Layer 13 of a small transformer language model trained on English Wikipedia (16 layers, counted from 0, width 128). Numbers have three digits each and are written without spaces.
A neuron adds its activation times its output weights to the MLP's output. To switch it off is to set its activation to zero at one token and run the rest of the model.

Output weights of the MLP neurons that the questions are about. A number n stands for (n - 500) times 0.0016.
n4: 543403401425469453515552505542512501539463556555429492516487440443397462572506492553451490484525478564491429524513479496458518456498539484467474463516515575437429434584487443484505532450490535620524417479533508539522487515426368557549614509475435551526533444511474510515572526473560427522459400571310497574523560580477432494484492428553527470551552590491526472560561476392573439545484
n7: 506477469586497454451616509372603468452423478429548551423463563524477470466416473414619424517510528456432547568470400491542475544492505507485343447489514526441421539454549394531572429447445518463501445504560470482440503506533475553458450481423539546488491478528447495486543544517454384535531535521520424477458508531531394521486546449419514481552440524516344459497435597557515493452567
n33: 550536527494405403498577437409520502514497482591471530531449574413431432449631463478541502587507529476327522517442526527541502505498502507592505609494544497538464561493452525512534492497488550420485427518590491476441531374540474514428410502550453445431546555497522485516538504489548411511566588430456383446498531414686491608473518539390465466532469506503463479481576571514539437417450
n91: 546478563451460480487648521634476471514374510554531538551343412489498562517563572564528590521457569465522431476469549479513474361489527403502520595500533573538611474472546503509500482448576526551449542517563460549452500510517563409534520418442474456505432458552475526436520507578515584506594536473473475535539415645572502560537444515477435465475563517530487483497467549594555520436592
n101: 472549502527551451530481515509381436463572561559036454523478532669560524559512443541581507552542489503561470471438486526534623532523530563510452466524507552535480454460458582618553444568511519490505509449517393470410515486520522547496480526363583496496512498476429520545553549631633509502493492493565584444561507495451485483427489466514390470493550603616541566464507515555489552421508
n102: 544430526442530528522529461457509437394548533604622517407611441439521534505484494505458576475459446449421544565618544496525535506389527522526541481485432433585473476516445457416527564532463441520479535442476492418518397471510603481410547444632543432453474543481532469474483550457408510517471600495527500409541515462532493513479533494537477507467347568605509481482502562515614494526493
n106: 520541569583513543555526523554578537590481456562380409439561535605548424424450451473458524436543507513646492493486444553386536434497585556471570521505497495601449498426554557609571535510502471496490552558487544407502418560584450453506478520487471575443513590418468438510522577431488498513580559444534426488482375568429446460511497508434544399495514522562420514593545514531528544364528
n113: 465450531520582470530529522551444474381463588508410431433500487462464549440497408541493528438484510519436497486488578520500418546540522541486524543437525527553483567500510466626403599515510475504469546388577486508468492537472569521500508620508487573662407498444483506344451525547476468539483420469474527468571485537504456373429396457635545439594444393520564503495545505509518471371590
n123: 537515566600497419454538498568367495511512572519500509443523505434476531533507601540475455543554553524436446384517459356504498617489409549541491435510441484432515474479437583522584553582482410569495453512419407473597559467409534581524478474552364451526577532498486593611479455594498546529482442621449539485496423562385460515588473394544462412457500461559362519476550571491469584396463
n131: 494563570431494425565480464529495495580457543525447436452485461574520446534470485555498531510514480473504432513508667581511516480392603528587479554485506431430568478466388453503464479437480494528500484414508454509436442542475438506563464529491553556503577467587555571556575366520505514387569444548541444628477563451472485409511503534451511357505458599453506440507552581529469529527532
n141: 427460483458468422430522570433536558430506443561530430536594449564469514523544529439466519483452471530383437538533473504500618446461536567521457498498529557475461460486640508471575557530457499482476558472498468462457449608495493465576500596449481409601514456479505502582583466576454478537415498479453572398523470416447537457433378562554378418534582553500486458541523468507428513548557
n186: 495525457637445432492489477512495464461478539494636513493531560479445525515518530433436497524477512466489493498458500534283484527450495512475443533618542480504512560474404557567351545510515466584449533423497510398520476519483454514387482450487532498520646490527465502557570538511502559539527570490517461410502525520600603463520547536492522436618531122477572458473451532495524447500505
n190: 456604542388498544514450570520462561456420506474752514384512500507527618528552559511431491560435482546525503527497468429452497606593362548472524514542537465509515546513519498453568519446463449610564546399519452543517494442456497492496547559517516442364554464543607588503515546470448608495477467444614516474526446553465531483526521477487514555562514443618464532593561546481523526505500
n196: 427564458411479408495518597537544585524497383460558540531451529478411525481457463554449432449410461479586561510570455573543479522484579509523527503508570566480498494525545522509511429523402531468437472534477498478622356494450594491477549407525524440571468525541399528536462505481594452537459576512568406537515503497621488441524555553627519388552475704429530530459351472537504507509564
n231: 558463336433575513462574483439535497518606621500579453486554483562544526466539571504622531493316608622536463504545488553494479536463505505536475524498548590468525442535458464529338454512484471451568537510474382560507469495570515440387498481602464573471435545498450463408417451557564562509447439438442582628582439512424431525515481482526618589527480462441413532541401524544523446485401
n240: 523471433399494502454485496458463425464495587446428584464392500536550371439575555446445492540466451503591468514312470473553519537467483587517532470409503495529573621462529468522532520443531445411622493488500512530434445513545450580618457451536458472572472486468582522582497521476438555425509584529554468584478585585530489424434510405482603532463451631473507495548510483434418432472519

Each question names a token from some text and the token that comes next. It shows the activations a of the neurons there, in the order above. A number n stands for (n - 500) times 0.026.

Then comes g, the gradient of the next token's log-probability with respect to the MLP's output, scaled to length 1. A neuron's effect is roughly proportional to its activation times (output weights . g). A number n stands for (n - 500) times 0.00076.

"d", then "A"
a: 499486493499496497491499517480499498499500503488
g: 517528498478648444467606472391671425439504377414392440443527337714385511554391535468531523569561359451631292455569470522652454394526299412500570354406484453603648393702639409519509382582470415721557504736653335643519474511541450488569388413605768330380406434240566595534476703464347525486617498454445545286696553747510228429541448480404377512693501648234530813759685535558585592516429
Which neuron, switched off, lowers the next token's probability most? n131

"201", then "2"
a: 527500480497510509499498495517494501486603495502
g: 493566656448680654492330508568527529550551478724407243614460486395524420829783528723557573558498723577403435399507397444627526611584500331393245434670392512666500544573482352367467524468613689629211609419608562508474396350529481483477541383719597461463509491424476407421320520551626514221666600456414668593458306675449553388606308571611489462371388463429477485514678425449355332340470
Which neuron, switched off, raises the next token's probability most? n196

"9 ", then "se"
a: 500510503501517498491502502498497449494499499506
g: 518527387725505564622387400759359495462403611256531499491596561338615417238497820419383357460584480427498282406638513512455406467539620549499480572467534570573471225442330474572472471324637434329431404406697593543543354561372588384533420609382321582650505468557475598429658467582704508618361535531652376546602341490456667702281876572372567419480586398646389376450469413584390379463530
Which neuron, switched off, raises the next token's probability most? n186

"v", then "est"
a: 501494497489451491508500502553504509493503501529
g: 300639485356483681632470511398481413524577564371502549450449476438710479432374419366497343623494437500395600373343391479435347602264453569471513463758248516348644448483547455432565313298491740373604601575348445716475484523556449442549395401385575516536430407327416551558724419424472244618505714315725530558412676489349517352577518269474606289436441495726630517693544311422550705446502
Which neuron, switched off, lowers the next token's probability most? n240

"ear", then "ch "
a: 495490573500618608496498505501437500510477495494
g: 499461591641270653519423232546530370703353583473486572429452633488374375388589470411552474440403433440575523375425753410220532338405588626674692632446484499673367541483516558493430535392331381572239355741752485450533289329522552575358294506388443612569572710385458555598532615473655548690421460534417421315319633600474569539510566210538408677520551591561428652588557356429417448552448
Which two neurons, each switched off alone, lower its probability most, in order? n33, n141

"B", then "e"
a: 508502504498500490515469500509499513498499493489
g: 434520444318471571364519439658709392554500561613459586510593501275558304492487573761452445539313324475473430230448505523289567630467353223268354364466510463522427346445577476561706602727518614357502425683621528456447443623533480344682304399303551567195565633381126530644426538407500456591317565377481629581403623322544497539594458542389633569481536470419544563539505405416478496398577
Which two neurons, each switched off alone, lower its probability most, in order? n113, n106

"e ", then "at "
a: 502503500729487527501498501501498245504519466500
g: 616547462650484662526745514577567539498531537552506436252496724452395458532450471360460426589469488614590603258601519445493500427640251409534438295491514611273525471656581444466447579686610531623436555304494441391390421379427318223652606568483575283652491537385437398523515491357534584608499658266287559424579579500549535490350515542448499622552365537257249204299494687628625260388536
Which neuron, switched off, lowers the next token's probability most? n91

"er", then "l"
a: 558502502502497502498508485487492491501517659514
g: 530513419616747655548516522518566410581570303476585541693366574656391688514501340381485531546431391553441460245348473480581471493495177705534595637513497536458397517492392400327511591595635619431386443357438421466465624406542577293671503456531232545567543736475575403499404350523429740286585566434468533644490466782589354562372530469556385396438584496239234529508531555516369588696195
Which neuron, switched off, lowers the next token's probability most? n231

"3", then ", "
a: 509499477510512459500698519490498499398498507474
g: 475418542594581532298604466520456484371515711660406512615440389564720666494345477607676568533567577422448545935562363475576498558584578614579579476579400562505391463362450449473722513581412426551428387542463562286736613577417379374480363351561488386564528368566583452466567492507446300297302367571344301562407524413349264463235438475438534636427783403372294422327687413353398459485560
Which neuron, switched off, lowers the next token's probability most? n190

"\n\n", then "The "
a: 501498496492493497500469498524575371497505505536
g: 311541717356538577468559504474258465641549444621632497573561525549543380571697490463503470487549258373419437841409451502503527580345281463554652483660649689326365650424807317728475572409481504496303575642507504710388393563508659548625417553600454681341557669373714485712523553433528558644417579480569357515504702604364479550709603363585529375548486485520534334528617522557596363555657
Which neuron, switched off, lowers the next token's probability most? n141

"n", then "on"
a: 500501509498510496503501503480471499503505499516
g: 361467620496605534557511614444639506510514507459453377483550386556690599535514328685460649386512486461611578766515561388709331691483555743530266414372571432416310470582649386492492508482461584587170446392510549394687511646454500358711687435565427535543590435340586366614533523672348640645254299846400552547640367571480641450449434647676378522625529538465560349417465390580310580519380
Which neuron, switched off, raises the next token's probability most? n141

"en", then "o"
a: 496490496508484493517501495510500494513500508490
g: 591528469564633620460456638508539655611446509697405490521362440452412629514252433381551564536522599532474527544284528611685545393442540706493446487470491385599466596596735727680426480612531574354326568584540510330712489554333370609362445558773318518634579502222557604428533632386471306541469515465320519416630589398565526395495657468485248659427198565441553635263175501546434529614625
Which neuron, switched off, raises the next token's probability most? n190

"o", then "s "
a: 499501504371523464499505499489532501504502522498
g: 330526437529641423301460645235396511554452498421494740692642476328400427524772440398662545403478470569576438503594563439251466545633629357767684306355498604614503571442355462558243369461548504334556517384613593459548599467449522543525277364494270651464618626559405536596643517353414535611385513548410433380609244356625677457454576495509388611536468400513322423230610421422455493435712
Which neuron, switched off, lowers the next token's probability most? n91

"on", then "or"
a: 499497512494498495498499499477502495504490495501
g: 338515661401388543534503528515494363657655511663515590612629495573486373551424417529558652629420396405663508747428417375587444503614316520693409401469497665603448571524583570571368421406528475429531477496581610584455604410576269672526786673556364188399595581325403655394526344587574350355352398455414659473591519416504412306299441400647523505663733496505708727560399428585350342776517
Which neuron, switched off, lowers the next token's probability most? n131

"ul", then "os"
a: 497515495501501525501634559493509502466503504500
g: 519369477646503509538346310452550501595762557465595504536467544492538553696329501365408568253605553494382460495456493396378508808466544572372507416691668230596562630464421652715485401550529378464604467562633449454596327647682458482404710487598531438410675596447562668491435599592490789418296465676520361407416437523507371506712509397413632450359296542346372595461139678503444549580404
Which neuron, switched off, lowers the next token's probability most? n123

"'", then " "
a: 500492525497494512553501489505510501510514499499
g: 386471473347615581516630478617474413531414651487716510603524533446482512632480422391511573461622568587481533405412568399158615531563576314535432120475661627498399593473401377505481564465594647640422586480483585454572567509491484389482301397458428505758641447562612523507392479516386536444574517554198487331574871856909477620569515452412486512405298465591496460439579452522458530668328
Which neuron, switched off, raises the next token's probability most? n106

"il", then "l "
a: 490494498502501505502495494494503501495508539509
g: 586381638460363483489620377353687413478388522527544556293689470465326380326433456649447580489522552626643429697598565265193409220566633427528586281617311444456513502536421497744605520458584633584419361796576466594475429528578528522396538627318729632629572484436521573566432701590611577673349717468643465443346664542382518485640571576425527613555548318423333377587452497477426427600687
Which neuron, switched off, raises the next token's probability most? n231

"an", then "a "
a: 491500498529497481482508499512502504533509500508
g: 458521526480608607462518586282367617483394569542614578291601467384375354446383372623372259315356404435553473668457571532532488669527552507556464182510578433799609706556656341470595498395595578642460464637571307464579536512638613589574619428432302408387468610569705482458506535478624561449398512541470266684498541794400349491438587565495400601442612533595504588380323775464765336581684
Which neuron, switched off, lowers the next token's probability most? n190

"in", then "an"
a: 500507505503499475575512487495503496473493496500
g: 609340636343507632557760320443501466382523503657493686445677540530519628378549396504522690252637835443572499547352488567512620469479457569453509377660504669837502443337629543651575340520636561502464595283502506486603298373629550485397633514611378323283623735463556355450513453365440505589574543399603459506581394421585684460419694688393476415459348619745385612639379469505494491470422
Which neuron, switched off, lowers the next token's probability most? n106

"2", then ". "
a: 497496492495525502505491509491500501498489491484
g: 409733495513432531409516537408395575698601708458536466445548574679650741583528358584420660472342626569494597593451510499586521545545519525541383566631521592495327398622273426495601696690703267337602396426491601523451453509353317470671329646228542704561487424481702383507307401564627354331417646456560585665539681372490553533359370361476292661299452592533579604556490440467371370287618
Which neuron, switched off, lowers the next token's probability most? n101

"the ", then "v"
a: 500495497497514500460501496505519381500528501574
g: 381726559380381514550473587442374493646647398427511611425519586531503351520591312603501585234496493600481549409383439476508416468213608433307406607479436602382569514338515525444462502414195421703448508690414631456469274459459529652594585368480561481436539482550321549366780418445504669735738187447422462602350569633578362649593532565447454277426607495483456330528532454817463312437554
Which neuron, switched off, lowers the next token's probability most? n196

"b", then "ec"
a: 497493545494500507506504502415498509498499498500
g: 489473435398518517536315527649322601525356498456559518299603520408653487525469320619579450459580523593516478565608338446545657340433475512681500448578378272237720302617567666352723338592535655460492528432533449795686552418489458386470224402411608482596680534480622436474400509687480736425406469322687500470419554534457607407692411450556598669362319401428769525544487272483292530462380
Which neuron, switched off, raises the next token's probability most? n33

"th", then "is "
a: 604501495525470497483566512170502503501492501500
g: 281438466281414618233507426499386564338543730222549339465317614458554493446521563475429385468604535469478709490690382367612334585402685554538653705640410570392605534348515321465534542498384534461487426495470558445469341443603570502481524491479510690386478408441614381249461433583452635646464433485475400288433450505415760585447652324627462535797577499466383891370637545516491312489550
Which neuron, switched off, raises the next token's probability most? n4

"av", then "y "
a: 560498461502473500490501500503500500515509506474
g: 473533479446442403556741472682471505260598447469470449462513385328706445409375376556544544481595435524428555674387442372407482599442692486319428469415412624606488641448648388537583363554723478523374499589326487518529219345481603265418465680435467424466567539600661369390202534413594574408337346457470462453615168511458472729277252340589550480624601510372590509547385183423468406539408
Which neuron, switched off, lowers the next token's probability most? n33

"on", then "s"
a: 490497522497507510490497518503504496494445505488
g: 451525424369631270461476361202410374596610548365440564684436385358532508548712479395425500494481531518470324389541540558563461553432595264707636340510653593495607487388432373498350301417585547402599514560580614497606444458567612700665330448376436557573409510606494518529528370533328638565386496563384494749520043460718600410536712715580377336511432497622325430405580489424402366320472
Which neuron, switched off, lowers the next token's probability most? n33

"W", then "al"
a: 499503479497517487490497503508528501496481506500
g: 348341425534495314259426666332616499492357459610550451573588698503320816565630586442666483479352390346384285351469615370573383541685331673411538245482536517428470586674593427588588491261456505608648499335710614429505598589489462583486406566458647375593517426745570736460676445563449551617640675526414466703413540429432383434449571476371514468381739517482567589288546648430544487380511
Which neuron, switched off, lowers the next token's probability most? n141

"con", then "c"
a: 488496471497502500502490500509488510498575505506
g: 586446464352407431315643521583384446693590723617499158448513521539656565604573574595567384666594524461460484510513486454710447532434568437438447492477541331637479601752282445448649534696428429643336647517506174702537747437558338672422536444535524379385679576670584317375310584477462571572492441593569516579692447539440685539522786415476440341550459484393447811606392468484562418419502
Which neuron, switched off, lowers the next token's probability most? n141

"the ", then "st"
a: 499493500498511498468499492503521351496526503559
g: 515557472505352510568546376517250628547552614364516392726347511284464250476367184410237360454414384211386526655381501492528703646429637446442441534437335439432364709501245548507454452557646530348573332504416609546487445570590390348541572582601648608439395582450368648555679365518432227378617526450623420420361574382499461464444548355373565705463553442375412477418712466545460426635377
Which neuron, switched off, lowers the next token's probability most? n240

"l", then "ed "
a: 505498609495505507506501500505496586505500501511
g: 540413649457501573735376544742425576270546378368598409485154659582730441556343576482524469352571446575547671345498362597542618540533498653337367507279553613404506426599621501632337489399477403605386581652730577589452347675487359354376537397465466600427688234546503452384338307558557408201640615355414623650484474395417521359561539392548397580370459551484517476497504478700629596603483
Which neuron, switched off, raises the next token's probability most? n33

"av", then "en "
a: 499501487502500492505506493504498485518501499471
g: 599311338634370591746457407393770372242522392264386510405480419426440406530461720512393395467404661545503606479509587484456479474373432464576383554616492734455453563380352265259527361583503430342459421484393542347341338579506694600653703584624640553689601401482692690369393550390350461606514471481578321514487457409424284243438499404551309451714483434477539338568489464496651458459493
Which neuron, switched off, raises the next token's probability most? n240

"ing ", then "w"
a: 495511497512502509502506502499514059501608494532
g: 375590648464209450359565493427669575610758474464412393522546359556613356661443798534584490596655578481484474579566633395558258391278491584386514563551453621417521547419270429305400495499667345444272537295342501547604474571472337569417637528435419407379465265466549503434521569408500379589695602220450551526611246437692484369351445428453507407317586481541583306432542326498541679411367
Which neuron, switched off, raises the next token's probability most? n186

"d", then "am"
a: 495500493507491501483506506500498498507499503383
g: 460480733701513635456589617478408589334521429517525572592377473572536791674564450516716496558540472535437575504406299613670527634568427187331625488541745466451681546534485461426491418495355536484524570577660586518480504562428508620695472567507400440300581637337415557623502340497479467256587484590361753779552456499596442416518507396802637575380490567633398598155437437351401292564501
Which neuron, switched off, raises the next token's probability most? n240

"c", then "as"
a: 499504519494501498486494512500408498475502506503
g: 657538548534381478666611400388325592464485391550477586588520588492387567507514677415230612404637496648649665663457618522472511287366631305537620668527536535455397669620535558485376419745266311442639316536628518491586396516377735267377465425619524440598630416571429501338365397539421464488466263370575759417579524587493663336316470368643382631435463522469645429557443658730396499308585
Which neuron, switched off, raises the next token's probability most? n141

"a", then "z"
a: 481486521470501484507498490515507493514502489496
g: 390663711663365461469532600554549437510400497479526633373607534606221418494262484466550467579472425344420431330525411359531707644453612560247520439362577590578691515287224330666870512337620578824664401513524497529648517530420547580382636539473540535513492618611477486578525446500512571194628663600740574549367637498497613416624439493439552499673474469451431477320403581483353446443514
Which neuron, switched off, raises the next token's probability most? n7

"D", then "ur"
a: 499495494507531502482511494504514505503487490535
g: 380383493471351614522646438695480381713632538590739515451467375496403663665602655458133668517677403557504490704462592436450339318535420512768489703475575475651530474356485394558609549463605525681563577475549582348587491413584583654397444423600456440594520505613418374591447418535589405224570452601469326507524305488436363476416564503360584620389549430506722419629503745547783507680276
Which neuron, switched off, raises the next token's probability most? n101

"re", then "t"
a: 500507497504518506500447544496502500501560514507
g: 602474545392493598647521572365437501382412413592473714377452513742436371660511487438579613562441661300521443526528522644368629431440807293571456567433530565470384454476753469527481613496788559485559339465416518446496640504520438469542247612659336580575353599516268670623397648571569762605544477680423476467455194622598466259396438470667694667377377452566608447452565491552524613503766
Which neuron, switched off, raises the next token's probability most? n113